Layer 9 of a small transformer language model trained on English Wikipedia (21 layers, counted from 0, width 96).
A neuron's activation on a vector x is squared ReLU(weights . x), where the dot is the dot product.

Input weights of the MLP neurons that the questions are about. A number n stands for (n - 500) times 0.00052.
n1: 539 656 688 616 504 393 576 670 633 367 195 684 549 469 718 395 507 616 582 407 729 622 469 456 581 518 445 569 484 485 519 464 562 343 209 649 435 574 527 689 444 393 314 595 247 493 538 545 371 563 542 607 559 627 420 695 349 284 639 353 489 652 489 565 500 466 559 594 378 537 516 434 328 371 543 722 566 648 602 496 488 500 322 343 309 344 634 662 464 519 504 549 682 400 468 265
n11: 540 531 601 399 585 296 555 729 557 738 607 427 648 516 515 404 568 434 617 500 492 595 492 490 516 443 277 638 588 378 652 676 354 427 358 565 674 400 437 546 671 327 207 755 239 708 368 515 255 732 697 700 427 567 587 451 567 572 556 461 649 459 512 410 388 475 378 539 425 180 412 481 727 515 650 474 447 668 381 382 454 559 568 614 512 542 407 526 627 496 442 649 284 619 460 391
n18: 381 610 679 631 571 297 401 500 692 544 642 785 679 509 734 526 592 550 527 336 223 726 443 259 674 454 691 487 319 525 796 589 373 441 449 678 435 605 370 539 406 647 500 487 604 446 376 449 496 454 111 733 652 558 526 337 504 417 618 153 516 319 572 615 487 547 488 610 366 383 436 397 453 513 693 585 575 500 554 405 413 466 404 451 403 273 648 650 475 391 265 676 347 635 573 731
n36: 439 430 559 254 591 488 472 472 689 809 327 578 471 832 690 561 384 387 659 406 606 469 447 367 331 562 535 488 295 659 492 522 534 363 754 578 715 336 740 532 618 500 512 352 485 665 449 512 365 585 407 352 371 677 468 371 504 385 374 345 466 634 602 351 374 644 591 427 660 430 500 446 352 705 296 492 438 639 521 380 462 448 536 631 279 425 359 442 668 613 533 397 508 540 791 426
n41: 635 411 655 427 478 434 327 321 473 526 513 328 683 521 719 443 712 493 603 550 383 541 603 523 669 621 225 608 589 412 396 438 656 555 459 697 599 466 514 572 510 469 545 605 606 396 421 408 389 730 727 598 616 541 220 553 573 530 348 652 712 478 462 420 493 534 490 602 521 584 611 770 503 527 481 402 503 625 484 412 526 517 468 729 546 568 583 530 576 416 500 664 525 546 646 561
n55: 414 258 595 325 776 504 433 330 378 515 583 729 361 424 504 663 614 504 406 504 488 720 602 448 547 383 492 668 272 321 554 535 356 443 229 444 468 766 500 591 454 684 408 357 577 658 238 438 839 626 161 588 484 568 605 481 635 444 440 421 404 425 307 648 236 568 554 424 702 313 647 472 671 581 344 445 569 458 605 635 807 675 415 527 406 254 507 524 436 437 558 527 439 330 547 492
n59: 522 608 311 508 408 661 525 651 812 301 472 378 648 177 377 305 365 353 461 504 596 677 388 366 590 525 761 113 270 681 635 496 213 330 504 356 340 711 360 603 391 572 373 525 613 659 500 562 539 447 575 568 425 496 368 668 295 533 250 445 423 473 637 472 298 450 558 276 292 562 613 492 581 541 532 456 401 652 655 385 415 618 625 603 682 538 373 336 650 376 688 524 474 526 476 516
n66: 522 593 290 469 647 460 300 380 560 517 486 534 507 460 386 399 262 276 785 407 648 248 493 509 467 528 489 603 598 500 533 391 646 428 565 330 431 382 595 586 706 515 329 617 733 398 435 579 582 333 578 643 486 510 669 595 479 595 574 685 514 354 622 364 444 460 453 303 617 475 360 507 467 213 326 541 465 474 543 474 496 857 422 497 504 533 529 715 633 541 422 470 557 481 558 348
n76: 521 555 564 546 538 541 452 504 449 414 660 400 549 451 504 343 257 218 691 723 324 417 607 375 611 711 406 736 587 669 653 383 701 314 611 679 592 666 573 379 540 597 500 683 504 668 347 472 363 810 654 463 409 504 345 416 542 527 492 552 369 432 627 345 484 777 700 581 297 740 397 519 592 606 538 565 535 476 551 553 590 548 401 595 234 431 529 348 353 443 661 639 369 570 731 395
n86: 347 446 653 321 403 582 423 381 645 386 419 403 729 474 537 342 670 676 496 430 513 446 103 343 587 636 236 659 610 700 534 440 406 223 706 602 638 596 401 554 530 689 551 315 698 471 623 710 500 313 333 560 663 546 599 485 447 488 687 466 500 487 605 295 652 411 214 414 401 338 258 397 473 330 520 314 720 594 630 625 354 479 587 420 671 462 462 401 410 669 651 532 380 274 260 520
n126: 224 338 426 492 410 454 479 200 640 550 332 607 340 359 564 335 801 622 513 436 692 605 504 448 735 464 316 567 457 532 409 713 532 423 370 534 516 484 679 627 410 380 401 330 129 416 779 695 283 596 677 645 488 489 392 258 685 476 462 545 374 461 520 468 449 735 371 406 458 391 557 619 429 416 519 473 171 500 444 613 654 459 605 628 445 290 474 364 445 429 554 508 409 655 473 412
n130: 806 430 483 524 582 694 295 759 492 380 524 639 504 504 578 448 671 677 513 454 363 561 384 507 785 528 654 538 185 242 538 303 396 372 748 257 369 516 378 355 500 104 357 411 640 569 408 339 392 476 347 361 566 519 382 580 544 581 380 613 432 169 554 528 389 364 385 258 411 463 706 496 515 410 665 441 524 702 571 496 598 559 303 658 686 346 496 402 412 360 473 403 386 415 634 481
n134: 419 651 640 579 371 546 322 42 484 454 657 440 715 546 593 185 532 557 679 474 504 326 398 476 500 384 536 579 291 646 446 461 639 214 471 539 634 577 346 700 484 546 367 742 508 412 768 500 325 403 419 525 638 455 588 335 464 504 441 401 520 662 451 440 703 519 412 462 429 605 438 324 606 460 329 763 339 425 519 554 478 550 466 508 415 608 225 404 560 676 485 384 197 521 792 592
n151: 612 573 512 295 747 327 496 620 390 294 507 346 446 457 732 520 804 570 580 511 496 584 376 487 583 492 704 575 858 363 640 408 373 608 392 435 322 351 465 553 434 465 434 614 551 587 360 450 387 576 427 563 711 415 528 528 340 421 325 527 310 282 496 612 412 475 504 550 355 458 479 650 347 496 489 600 686 645 391 650 500 496 524 566 737 636 555 246 582 512 631 395 378 706 797 562
n154: 303 442 551 500 519 422 397 438 557 575 570 489 687 667 568 394 504 492 508 396 526 392 353 537 582 504 393 593 466 561 463 569 563 652 572 569 441 699 652 547 602 518 714 715 367 486 383 496 708 500 562 567 789 443 281 547 528 667 718 346 345 100 536 334 631 630 409 490 630 389 504 567 339 589 700 601 432 603 550 608 331 489 432 438 481 329 705 468 684 448 432 339 388 320 486 442
n157: 620 446 651 552 544 276 586 500 591 370 666 573 446 488 599 496 614 141 741 557 504 614 656 438 298 625 644 213 580 755 293 639 425 492 727 395 426 573 437 355 531 445 269 559 225 840 275 462 528 603 518 508 393 539 461 461 574 515 516 270 589 685 519 526 428 655 522 579 315 656 596 391 543 375 401 504 686 594 381 563 454 527 436 511 604 277 427 579 560 433 500 373 451 464 419 428
n174: 617 749 554 170 312 458 231 357 422 457 688 526 594 538 500 487 492 438 721 435 538 599 582 673 436 594 680 768 387 521 458 480 165 583 234 216 452 562 576 554 601 631 432 653 304 512 559 583 804 533 228 445 558 355 500 736 524 688 543 517 468 358 525 423 281 569 461 396 445 414 626 711 404 385 251 544 406 635 614 645 792 479 474 325 404 572 549 561 399 500 684 441 487 341 480 512
n208: 469 448 500 384 429 619 473 470 552 581 334 595 581 458 790 504 593 476 516 604 500 459 679 570 550 397 256 477 610 504 614 396 606 447 331 575 496 680 473 548 636 657 687 285 542 555 386 436 465 485 635 577 590 555 242 390 417 636 691 504 609 239 613 197 628 472 360 507 504 266 349 298 348 292 628 673 203 615 534 669 732 492 414 611 669 326 551 489 522 508 447 613 540 453 543 504
n209: 414 618 504 476 504 647 522 533 315 500 545 417 645 552 571 684 639 427 474 606 609 471 235 439 263 560 620 242 556 671 573 301 507 442 500 247 424 310 529 500 456 621 511 607 422 525 511 475 714 496 329 504 636 417 544 655 559 451 355 420 730 693 619 482 541 602 624 500 334 607 227 345 480 376 702 379 351 636 461 400 414 577 713 462 534 359 549 415 216 515 534 605 439 489 428 463
n222: 674 244 480 534 712 492 410 539 370 613 631 692 474 595 558 593 450 467 366 410 395 562 403 526 656 626 538 532 443 573 662 511 587 407 640 353 586 771 615 479 614 813 571 690 515 634 95 434 528 512 526 544 519 414 464 390 703 530 448 382 466 562 726 496 424 842 370 417 568 458 597 409 400 327 725 608 538 433 401 428 651 709 259 444 378 451 601 676 356 496 643 423 446 292 467 511
n243: 618 406 642 398 479 448 492 721 196 423 477 221 320 516 496 406 531 282 443 511 555 465 532 377 355 550 596 676 386 570 306 515 375 504 500 270 474 508 440 705 405 743 556 528 647 500 429 433 492 330 352 544 348 460 616 400 481 680 265 753 413 517 645 530 480 590 580 529 768 806 631 489 478 581 615 624 376 560 276 648 682 425 617 657 512 486 584 435 675 613 257 448 268 536 455 662
n251: 144 460 619 626 304 168 352 233 408 458 481 555 515 371 496 521 664 557 602 448 680 552 542 397 362 684 424 488 373 621 294 550 583 674 532 670 484 371 280 822 582 525 360 409 561 604 451 342 593 624 381 421 504 661 330 500 684 404 639 187 496 487 606 615 471 686 780 557 529 681 452 587 283 404 334 555 368 417 474 567 491 364 391 535 627 437 679 584 314 295 489 370 522 529 515 565
n252: 417 623 621 399 345 349 609 415 531 313 408 227 721 467 587 658 417 256 742 423 737 464 508 581 471 669 316 655 496 888 638 504 574 656 412 26 461 405 394 548 295 467 496 378 571 681 500 536 554 453 701 577 595 540 353 397 542 547 740 472 457 671 512 259 343 460 548 407 520 547 309 625 378 532 667 661 492 581 355 410 699 561 405 504 433 478 428 488 644 455 658 459 436 578 416 459
n301: 424 468 746 594 573 479 496 340 656 557 422 824 550 554 480 686 568 557 428 747 463 773 597 538 387 795 576 608 203 609 525 407 472 613 553 598 304 544 637 489 492 413 459 686 534 388 660 394 712 789 435 508 730 649 458 329 653 659 676 311 779 357 451 251 550 280 439 515 239 404 487 496 702 428 465 399 284 550 500 633 531 656 521 496 462 485 628 456 528 417 389 377 595 571 542 492
n320: 421 838 263 518 396 519 676 258 514 469 333 569 443 505 593 417 402 707 775 582 424 458 490 799 578 306 592 486 569 519 438 231 326 298 448 327 704 772 736 266 362 548 467 673 584 380 562 198 338 602 522 697 406 257 466 319 709 472 612 738 422 520 500 766 695 569 618 491 389 547 704 472 361 681 361 527 342 495 491 577 393 715 495 293 805 120 411 509 624 539 513 527 490 306 764 372
n331: 360 339 259 649 662 331 368 290 511 500 552 500 298 677 576 508 477 426 677 504 280 694 568 490 345 689 591 701 315 473 449 588 578 285 454 419 500 412 445 426 438 520 668 689 438 621 527 550 476 401 544 339 634 369 378 747 496 594 635 508 455 586 565 500 293 669 826 629 429 557 629 707 447 363 591 533 333 339 363 441 579 590 464 272 596 469 659 526 350 322 533 642 586 504 635 562
n343: 622 460 275 461 649 620 635 414 779 188 356 364 378 367 416 424 760 387 640 351 524 324 462 514 492 727 389 525 635 560 443 327 413 496 585 636 246 480 649 698 557 364 418 723 481 679 827 662 534 424 581 508 544 645 575 548 398 500 550 315 645 600 553 465 634 418 326 410 682 448 540 508 489 544 661 481 456 591 563 571 680 414 466 597 377 228 340 400 496 575 515 550 521 258 488 188
n351: 381 533 671 311 566 508 254 224 660 528 280 585 517 368 562 427 464 607 508 415 378 679 232 462 492 554 583 610 558 478 384 388 464 356 489 446 340 482 357 582 411 628 541 353 444 562 567 422 581 358 409 741 349 303 647 676 610 493 595 519 311 453 677 446 454 510 462 407 285 350 400 623 313 489 759 670 584 541 581 610 596 650 664 486 346 343 520 598 443 568 424 476 641 352 570 365
n356: 645 554 411 451 585 638 430 488 447 478 441 618 384 319 706 351 698 367 548 543 306 645 392 369 854 413 527 338 407 580 418 588 594 415 531 411 507 619 622 738 512 268 437 579 485 409 395 573 444 538 767 575 369 390 610 447 608 439 596 484 799 595 562 515 544 454 568 582 677 458 291 783 489 656 705 433 515 437 514 326 592 430 340 776 560 384 694 621 583 587 424 711 467 436 584 627
n365: 423 485 567 368 616 541 496 630 387 389 670 481 631 413 591 573 587 421 388 734 637 362 278 609 508 388 381 451 361 701 586 496 496 471 765 496 578 669 398 459 407 496 377 523 479 543 440 459 446 391 444 447 408 625 756 270 610 399 351 202 578 626 242 582 637 801 503 442 553 682 368 601 490 594 528 730 453 290 416 538 663 455 458 525 669 487 447 446 439 523 354 639 590 424 507 382
n368: 369 779 377 359 355 576 560 488 236 559 568 434 433 581 527 311 675 310 212 460 524 340 627 417 605 562 326 411 632 535 696 571 412 272 634 351 652 527 560 663 353 701 652 178 589 388 576 504 282 574 493 633 688 522 359 471 409 318 614 536 511 749 559 385 639 590 328 504 420 492 124 454 406 504 549 595 484 364 410 528 496 616 488 677 463 532 567 361 523 577 437 530 341 374 451 244
n370: 675 546 469 507 488 500 643 666 549 500 518 203 450 641 685 285 523 397 524 412 488 712 270 545 531 560 526 594 592 477 806 365 723 496 496 219 533 645 613 225 488 566 725 457 568 474 461 661 680 723 417 512 633 549 527 598 592 732 563 639 367 443 676 422 278 661 493 468 570 387 587 560 563 496 478 709 349 442 507 594 430 589 646 416 572 379 469 376 295 614 403 507 626 756 653 496

Each question shows a token from some text and the vector x that enters the MLP there. A number n stands for (n - 500) times 0.0088.

"d ": 416 669 500 645 401 487 523 513 634 459 406 539 554 342 477 477 503 462 454 472 409 571 447 679 577 567 681 459 439 367 395 470 582 713 281 689 627 613 600 392 643 194 485 473 616 386 543 672 446 164 480 380 377 325 633 429 612 495 474 544 257 619 328 489 510 300 484 639 463 554 510 426 549 594 363 374 732 465 542 388 470 517 556 746 448 525 562 525 446 427 561 420 656 473 518 429
Which neuron fires most, and how strongly? n356, at about 0.21

"e": 424 503 473 559 447 328 557 493 517 416 553 455 605 179 416 492 542 541 388 670 346 289 548 266 496 284 534 398 473 521 455 494 532 672 320 462 744 568 566 413 692 458 585 482 548 537 647 451 347 458 552 504 522 531 764 512 565 515 540 378 238 572 466 308 380 359 509 662 548 609 475 319 568 617 576 397 660 360 406 410 655 372 470 537 391 615 590 462 278 451 478 435 640 604 619 498
Which neuron lights up most? n76

"now ": 565 588 430 625 432 412 416 564 476 420 375 317 599 267 568 538 531 520 437 641 465 505 384 412 439 515 605 478 478 375 519 705 637 718 393 412 534 433 484 443 597 495 563 483 475 512 751 497 582 213 580 333 349 564 618 412 654 354 419 433 289 552 557 421 404 318 401 744 449 492 491 235 490 611 352 360 724 547 674 358 550 482 439 589 329 567 462 504 487 412 530 612 618 406 569 304
Which neuron lights up most? n343

"sec": 489 573 419 455 436 640 545 591 306 511 484 435 488 328 613 511 574 545 372 565 385 470 598 692 282 301 579 642 421 513 406 666 558 844 428 559 560 547 631 421 483 496 731 426 392 461 607 518 562 494 469 547 370 687 421 633 670 464 544 605 357 567 574 445 612 369 474 836 588 434 471 496 469 306 634 392 670 499 569 391 555 482 301 477 448 657 510 564 580 252 619 439 497 568 576 367
The three highest activations, in order: n208, n174, n41

"and ": 511 447 364 635 421 473 551 507 384 415 272 400 626 263 572 602 548 592 433 648 335 532 586 550 461 317 709 666 583 391 483 674 687 732 512 573 469 443 538 428 669 311 501 663 443 543 541 502 465 177 493 486 455 579 663 480 721 567 490 465 307 545 597 325 472 420 480 749 432 599 563 411 539 487 459 529 736 540 647 328 537 461 476 678 450 615 443 463 491 416 398 417 524 582 464 378
Which neuron fires most, and how strongly? n151, at about 0.13

"ill": 406 641 471 703 389 619 656 390 521 415 601 549 652 425 529 707 564 642 305 483 406 432 463 475 357 434 697 478 429 375 387 638 418 673 286 596 477 489 651 452 473 542 676 411 694 532 562 750 389 434 447 286 398 474 598 339 397 478 493 524 320 446 415 319 431 336 478 771 480 662 366 423 440 492 560 410 653 561 449 423 438 426 530 553 770 587 542 475 359 410 565 458 620 465 520 550
Which neuron lights up most? n86

"ir": 465 630 440 521 544 514 472 224 479 561 608 409 571 506 662 696 456 471 448 512 389 375 490 550 567 390 574 447 494 451 368 693 575 800 469 441 493 558 666 380 551 430 678 341 608 541 521 594 356 382 494 486 577 704 649 547 558 498 576 541 431 528 384 462 377 243 467 657 544 414 626 580 540 462 561 236 568 438 507 412 480 428 309 438 745 725 503 565 396 392 429 318 772 476 641 402
Which neuron fires most, and how strongly? n331, at about 0.19

"op": 463 657 350 492 458 399 532 498 680 450 476 361 564 520 384 522 657 523 535 437 277 512 457 333 317 287 502 413 456 546 377 443 255 687 390 562 564 603 623 425 644 466 647 338 449 499 501 503 338 391 611 405 483 533 641 383 724 451 518 613 295 491 289 426 492 340 427 608 611 584 689 485 472 306 642 298 600 488 647 414 396 474 457 430 419 555 583 651 422 275 614 387 694 520 495 454
Which neuron fires most, and how strongly? n320, at about 0.13

"ugg": 511 437 331 486 434 268 507 461 491 315 491 489 428 394 492 630 502 511 431 494 553 469 497 452 336 543 555 491 453 542 492 585 430 737 212 498 552 487 550 423 380 458 572 380 609 511 513 607 390 484 414 349 517 573 610 402 583 520 563 636 177 531 425 551 414 363 160 778 505 546 500 347 566 566 682 372 774 425 690 428 577 541 511 511 473 499 615 610 287 334 576 449 607 349 566 365
Which neuron fires most, and how strongly? n55, at about 0.94

"ted ": 489 522 500 498 390 502 299 567 491 475 394 471 798 296 595 585 534 505 368 595 600 518 437 560 575 537 687 482 445 475 394 582 724 690 434 528 521 623 637 508 779 505 535 389 384 375 553 600 567 340 531 429 571 630 622 409 549 603 473 544 323 555 461 484 468 227 614 681 585 470 613 305 504 660 422 570 723 357 625 348 486 408 461 668 492 788 406 421 503 600 498 459 517 684 566 404
Which neuron fires most, and how strongly? n134, at about 0.25

"wor": 440 485 453 727 292 409 514 546 376 445 491 419 634 465 531 525 608 476 447 607 346 333 586 530 602 383 538 516 568 504 431 800 625 670 369 419 578 466 565 229 584 470 639 412 528 608 480 464 434 435 456 422 454 657 587 555 585 536 413 576 194 569 599 220 476 285 426 704 417 423 571 282 567 335 544 344 631 411 484 354 479 333 472 398 621 619 517 496 461 338 544 545 453 411 488 326
The three highest activations, in order: n86, n208, n157

"em": 553 529 423 486 553 431 373 549 554 554 525 346 640 515 453 544 346 530 507 475 402 182 550 412 497 474 511 548 391 578 455 516 580 563 382 623 569 503 818 275 619 379 586 334 539 487 574 643 366 385 563 549 503 516 594 463 382 561 469 657 321 535 642 576 410 321 506 636 357 445 522 314 589 515 402 307 659 331 658 268 355 439 416 472 573 644 656 600 416 250 630 381 481 480 623 334
Which neuron fires most, and how strongly? n66, at about 0.8

", ": 568 548 448 599 529 506 493 561 444 508 517 408 625 355 480 631 543 509 378 594 394 437 561 631 525 312 533 589 578 457 474 613 626 801 455 537 430 398 541 450 568 370 486 481 466 471 600 492 407 149 531 231 576 578 651 486 798 579 353 372 238 575 514 359 546 409 353 753 530 574 509 395 491 486 520 497 753 360 668 350 457 468 497 659 579 706 399 459 450 362 466 386 570 518 389 502
Which neuron lights up most? n365

"es ": 389 676 312 437 484 392 501 627 471 437 470 470 642 305 390 551 559 427 348 576 345 463 579 441 494 434 529 483 442 534 438 499 637 856 276 638 528 539 468 446 510 442 566 444 505 530 567 586 383 336 583 288 571 378 661 459 751 564 499 502 167 547 428 481 540 321 396 647 456 593 525 247 412 515 552 436 795 470 341 469 546 605 536 655 402 627 625 475 369 376 453 450 542 545 495 469
Which two neurons fire most, strongest first? n151, n252

"to ": 531 505 349 480 369 497 537 509 409 615 410 408 609 332 590 472 621 413 480 524 372 503 520 683 346 331 641 451 605 429 506 692 538 826 314 526 576 604 504 390 633 388 437 535 474 563 637 466 557 244 512 417 404 543 566 470 729 509 508 456 314 465 539 449 450 307 386 570 445 587 466 293 471 604 511 446 685 340 728 328 515 477 513 729 471 573 357 613 646 566 407 414 546 337 620 287
Which neuron fires most, and how strongly? n343, at about 0.12

"in": 515 474 454 504 407 507 664 450 517 394 576 667 704 288 345 604 548 520 320 467 469 432 465 514 542 398 573 397 397 458 536 429 553 666 318 505 653 583 585 484 633 420 788 373 511 593 543 405 255 540 466 373 343 513 688 293 713 640 529 465 294 441 451 494 409 305 316 762 520 664 394 467 395 600 498 366 451 449 464 355 627 378 564 484 473 578 474 414 236 514 593 455 577 591 512 502
Which neuron fires most, and how strongly? n365, at about 0.21

"or": 371 518 432 509 574 576 420 457 451 489 567 699 583 406 563 416 559 429 478 570 395 239 441 451 442 377 567 345 549 582 289 577 460 763 502 449 511 454 604 273 665 402 659 424 443 539 638 334 538 485 446 345 495 525 571 386 642 604 532 494 244 515 500 390 467 316 338 689 607 560 524 396 439 426 352 491 509 487 471 503 477 411 564 590 667 548 558 533 333 267 630 247 807 576 471 325
Which neuron lights up most? n251

"ass": 557 569 396 384 433 538 440 628 344 273 685 583 373 253 510 576 658 442 396 556 494 488 472 516 436 309 376 503 421 531 379 557 580 806 399 600 671 406 633 323 689 516 615 531 546 385 579 505 385 501 556 525 388 587 510 389 587 449 484 667 268 534 510 410 427 331 657 882 407 541 548 357 642 434 608 523 574 441 561 303 533 493 578 488 393 510 447 618 436 319 625 408 529 560 487 502
Which neuron lights up most? n76

"On ": 555 639 433 603 552 527 607 467 553 576 397 375 416 430 308 572 597 586 376 591 460 387 401 690 465 268 489 463 447 358 553 639 681 772 379 590 489 539 538 447 512 473 463 571 460 478 497 511 599 313 626 508 536 471 669 473 635 484 629 498 243 613 552 525 580 268 562 615 516 647 578 217 608 470 505 449 543 337 663 280 549 388 527 746 588 575 302 689 528 359 547 491 596 510 700 475
Which neuron fires most, and how strongly? n320, at about 0.11

"h": 378 488 490 624 418 685 554 399 396 555 590 221 791 437 533 586 402 493 204 445 431 493 468 565 578 304 746 507 415 509 409 660 708 723 361 527 545 380 723 597 572 412 583 468 529 575 534 566 362 454 376 385 434 381 566 438 550 603 559 484 258 563 475 378 549 232 416 667 588 530 417 524 441 426 544 354 662 535 517 321 579 422 386 524 487 627 483 510 436 424 486 365 503 387 581 520
Which neuron lights up most? n134

".": 444 400 404 738 456 443 471 453 483 480 436 389 661 271 438 534 461 408 307 601 477 539 542 441 531 332 517 503 494 392 489 405 575 806 357 345 604 356 563 441 597 433 537 544 608 542 451 525 403 428 596 271 505 632 681 526 794 592 575 512 223 544 566 370 416 333 394 624 503 546 606 295 444 454 626 500 739 387 650 353 567 419 477 716 397 612 603 482 410 479 474 407 669 477 476 494
Which neuron lights up most? n252

" ": 528 611 492 496 337 299 557 615 522 631 533 479 562 281 447 458 502 293 357 615 467 393 499 456 575 633 677 512 478 378 597 635 591 767 359 618 492 524 603 421 726 439 575 423 553 516 536 532 401 312 576 444 391 632 608 509 777 539 410 484 321 554 469 387 447 310 559 641 417 497 604 345 442 680 529 366 757 417 442 389 566 416 332 607 475 710 489 453 386 601 484 414 636 638 639 387
Which neuron lights up most? n76

"contin": 632 604 449 551 475 521 356 541 531 514 692 552 586 306 481 596 648 399 472 660 453 409 391 513 314 365 351 484 421 450 403 505 463 524 311 461 621 424 561 443 702 426 839 314 614 553 582 530 428 417 544 573 432 433 585 353 477 377 378 640 345 649 430 515 392 223 498 664 602 476 567 240 543 434 463 430 611 472 579 346 536 390 334 482 421 620 668 625 458 286 632 537 588 389 636 444
Which neuron lights up most? n55

"partic": 557 337 479 522 335 492 502 432 431 351 402 420 588 540 484 596 453 487 360 564 489 321 608 575 544 311 494 531 498 482 388 728 592 712 338 321 521 530 450 296 483 398 548 252 445 511 739 647 395 579 566 608 470 705 572 492 664 436 559 608 332 606 688 415 486 258 545 591 517 553 404 326 345 342 551 499 554 449 585 278 508 459 462 432 517 578 565 723 567 337 517 550 753 440 621 560
Which neuron lights up most? n252

"inter": 653 570 445 549 394 476 473 610 422 392 375 466 552 402 377 527 574 437 414 462 442 426 546 488 444 369 628 619 450 502 380 677 602 799 364 575 607 399 513 205 367 511 735 489 552 476 464 428 458 293 521 595 301 352 554 251 485 581 460 543 373 580 633 455 457 134 422 631 543 625 420 320 351 379 671 405 616 372 396 343 597 462 445 402 466 525 519 606 510 370 528 434 618 500 616 488
Which neuron lights up most? n243

"bel": 489 511 351 555 556 690 446 635 433 387 665 374 688 499 507 617 534 331 320 419 440 532 463 459 452 286 549 511 472 500 333 674 548 773 441 647 582 474 538 202 496 421 575 451 412 546 586 408 467 407 497 506 452 635 616 342 523 495 529 464 220 546 673 316 504 403 494 843 469 407 512 343 619 320 689 507 660 401 556 309 490 408 416 542 469 559 405 641 502 451 554 467 542 373 591 495
Which neuron lights up most? n18

"the ": 524 573 377 580 488 582 518 563 325 582 327 501 621 397 519 474 703 431 355 369 426 412 394 650 472 256 601 518 531 488 561 574 634 736 332 567 521 511 453 433 549 511 596 591 530 532 412 516 506 66 469 403 441 646 624 471 634 524 473 507 272 622 477 353 392 387 338 639 475 570 371 360 388 584 426 490 622 257 609 272 464 340 439 737 498 588 570 564 515 567 499 483 466 393 501 417
The three highest activations, in order: n365, n356, n368

"ver": 515 573 389 523 516 435 511 538 619 501 424 478 466 357 475 458 527 615 475 479 537 584 590 308 252 400 448 388 456 559 386 529 369 658 419 694 454 553 428 437 530 473 705 452 515 622 544 309 421 423 525 399 393 365 503 332 538 360 616 526 355 486 513 313 369 210 441 661 503 554 526 178 562 496 528 404 841 285 478 228 545 432 633 573 499 583 387 522 483 418 560 379 489 434 659 323
The three highest activations, in order: n157, n59, n36

"ec": 246 521 401 441 401 443 476 589 510 547 507 423 614 465 473 685 580 498 337 514 391 432 490 550 585 335 617 500 496 577 476 677 692 617 510 462 438 501 661 341 545 474 524 274 331 499 680 547 463 710 386 512 458 768 650 576 842 540 545 672 436 388 450 413 373 311 484 563 787 361 556 439 465 327 483 398 466 556 541 449 662 498 425 588 442 660 567 515 501 414 468 317 519 559 614 315
Which neuron lights up most? n126

"had ": 505 427 469 524 418 644 448 530 463 612 482 532 437 259 619 619 513 451 497 587 456 648 601 521 356 420 729 574 440 466 458 691 680 906 549 366 418 556 455 435 558 363 624 571 504 571 552 481 465 314 517 338 576 498 614 433 471 520 544 500 402 629 432 409 468 211 486 800 632 604 573 149 588 523 455 505 675 499 650 391 421 416 513 521 441 493 411 513 535 423 553 417 548 413 579 286
Which neuron lights up most? n157

"\n\n": 580 384 484 646 518 469 484 499 454 540 499 407 675 369 433 380 619 512 374 458 355 363 518 680 289 351 522 526 576 346 539 499 693 767 390 469 487 477 483 475 579 402 483 476 515 427 398 533 478 416 499 298 485 523 582 554 624 542 573 547 315 535 486 321 450 406 436 698 462 449 366 164 394 624 533 581 667 257 704 332 427 317 505 768 506 533 616 635 491 503 512 261 500 502 366 417
Which neuron lights up most? n154

"al ": 567 549 416 550 548 490 492 589 427 317 312 555 649 446 504 566 542 488 252 490 437 389 491 553 387 455 484 467 497 546 485 603 641 805 209 622 568 679 413 463 703 416 664 606 420 465 632 460 328 295 527 389 404 423 583 588 868 537 473 512 273 493 505 343 414 377 337 695 398 516 459 293 378 609 471 418 615 462 407 586 605 391 561 625 455 590 525 393 446 410 501 436 433 478 490 442
Which neuron fires most, and how strongly? n208, at about 0.12

"\n": 581 389 470 676 423 568 423 493 496 510 515 445 676 369 397 323 593 535 417 522 372 442 496 816 367 372 498 524 563 394 503 470 704 825 400 472 485 452 551 435 585 436 557 459 531 411 423 609 434 385 477 289 442 577 591 598 686 541 542 567 349 594 514 323 391 463 525 678 473 455 427 203 424 670 567 590 662 328 661 408 487 393 510 782 465 536 554 643 437 519 380 304 580 451 412 374
Which neuron lights up most? n370

"ad": 459 651 524 597 527 491 581 549 472 459 548 434 818 333 436 483 291 468 310 361 324 372 353 378 555 412 631 446 440 495 369 444 616 803 295 590 547 448 761 415 551 385 719 441 712 460 574 601 487 483 460 557 377 416 546 404 525 606 463 594 305 435 386 462 474 375 536 708 448 561 414 412 510 565 505 451 689 421 559 152 582 540 546 519 503 554 356 440 362 490 570 456 531 500 599 464
Which neuron lights up most? n76

"ur": 297 696 422 737 367 557 550 516 438 564 725 482 699 553 650 365 616 567 336 447 449 394 429 439 488 421 622 525 488 538 434 723 558 635 360 575 457 563 536 420 555 401 651 302 459 706 531 599 379 520 507 445 409 513 478 346 546 341 702 529 325 567 493 410 399 315 410 767 452 555 564 316 509 470 384 354 642 562 438 511 553 339 485 546 633 714 531 405 588 541 488 308 594 465 637 354
Which neuron fires most, and how strongly? n368, at about 0.8

"us": 356 592 497 422 414 438 502 627 511 518 616 574 595 336 376 454 616 454 456 638 397 391 419 265 600 439 615 415 484 674 426 507 435 625 428 511 498 616 736 466 768 491 699 580 606 477 475 479 313 434 475 464 432 542 638 422 711 368 455 677 284 593 549 454 321 225 406 584 522 573 640 373 677 516 481 537 680 489 435 273 528 347 421 669 476 625 531 633 493 511 489 463 665 631 655 403
Which neuron lights up most? n356

"rel": 363 321 305 672 397 406 546 556 313 379 567 452 541 441 464 623 668 456 338 408 402 515 491 575 447 420 545 547 438 411 426 635 580 753 277 664 579 441 459 178 466 506 676 472 299 604 503 540 450 491 538 427 414 496 527 423 642 533 441 559 342 580 558 410 378 169 511 656 416 487 571 409 416 334 760 471 554 337 581 410 441 594 445 391 443 525 663 480 462 383 430 517 528 538 664 347
Which neuron fires most, and how strongly? n331, at about 1.7

"i": 439 492 326 544 440 403 526 437 357 498 520 492 732 216 479 598 467 537 338 599 253 352 487 592 242 349 548 529 426 493 466 621 605 704 452 441 629 550 702 561 701 456 786 342 484 371 424 450 361 365 493 370 404 506 561 619 556 618 510 531 396 552 470 340 418 392 331 599 535 557 496 352 474 545 488 411 658 469 502 429 590 436 457 506 220 671 471 412 259 429 495 433 612 509 555 460
Which neuron fires most, and how strongly? n222, at about 0.014

"ina": 404 554 409 637 303 495 497 450 439 378 585 581 630 511 293 588 645 446 286 550 357 478 574 395 436 228 499 428 560 395 464 598 613 736 374 483 539 497 576 337 561 353 640 457 590 540 519 374 483 470 431 409 325 479 645 579 534 499 390 594 284 407 550 385 341 355 145 710 567 572 506 346 518 461 568 378 766 476 484 332 466 644 561 554 407 470 538 628 377 520 516 509 685 490 472 429
Which neuron lights up most? n55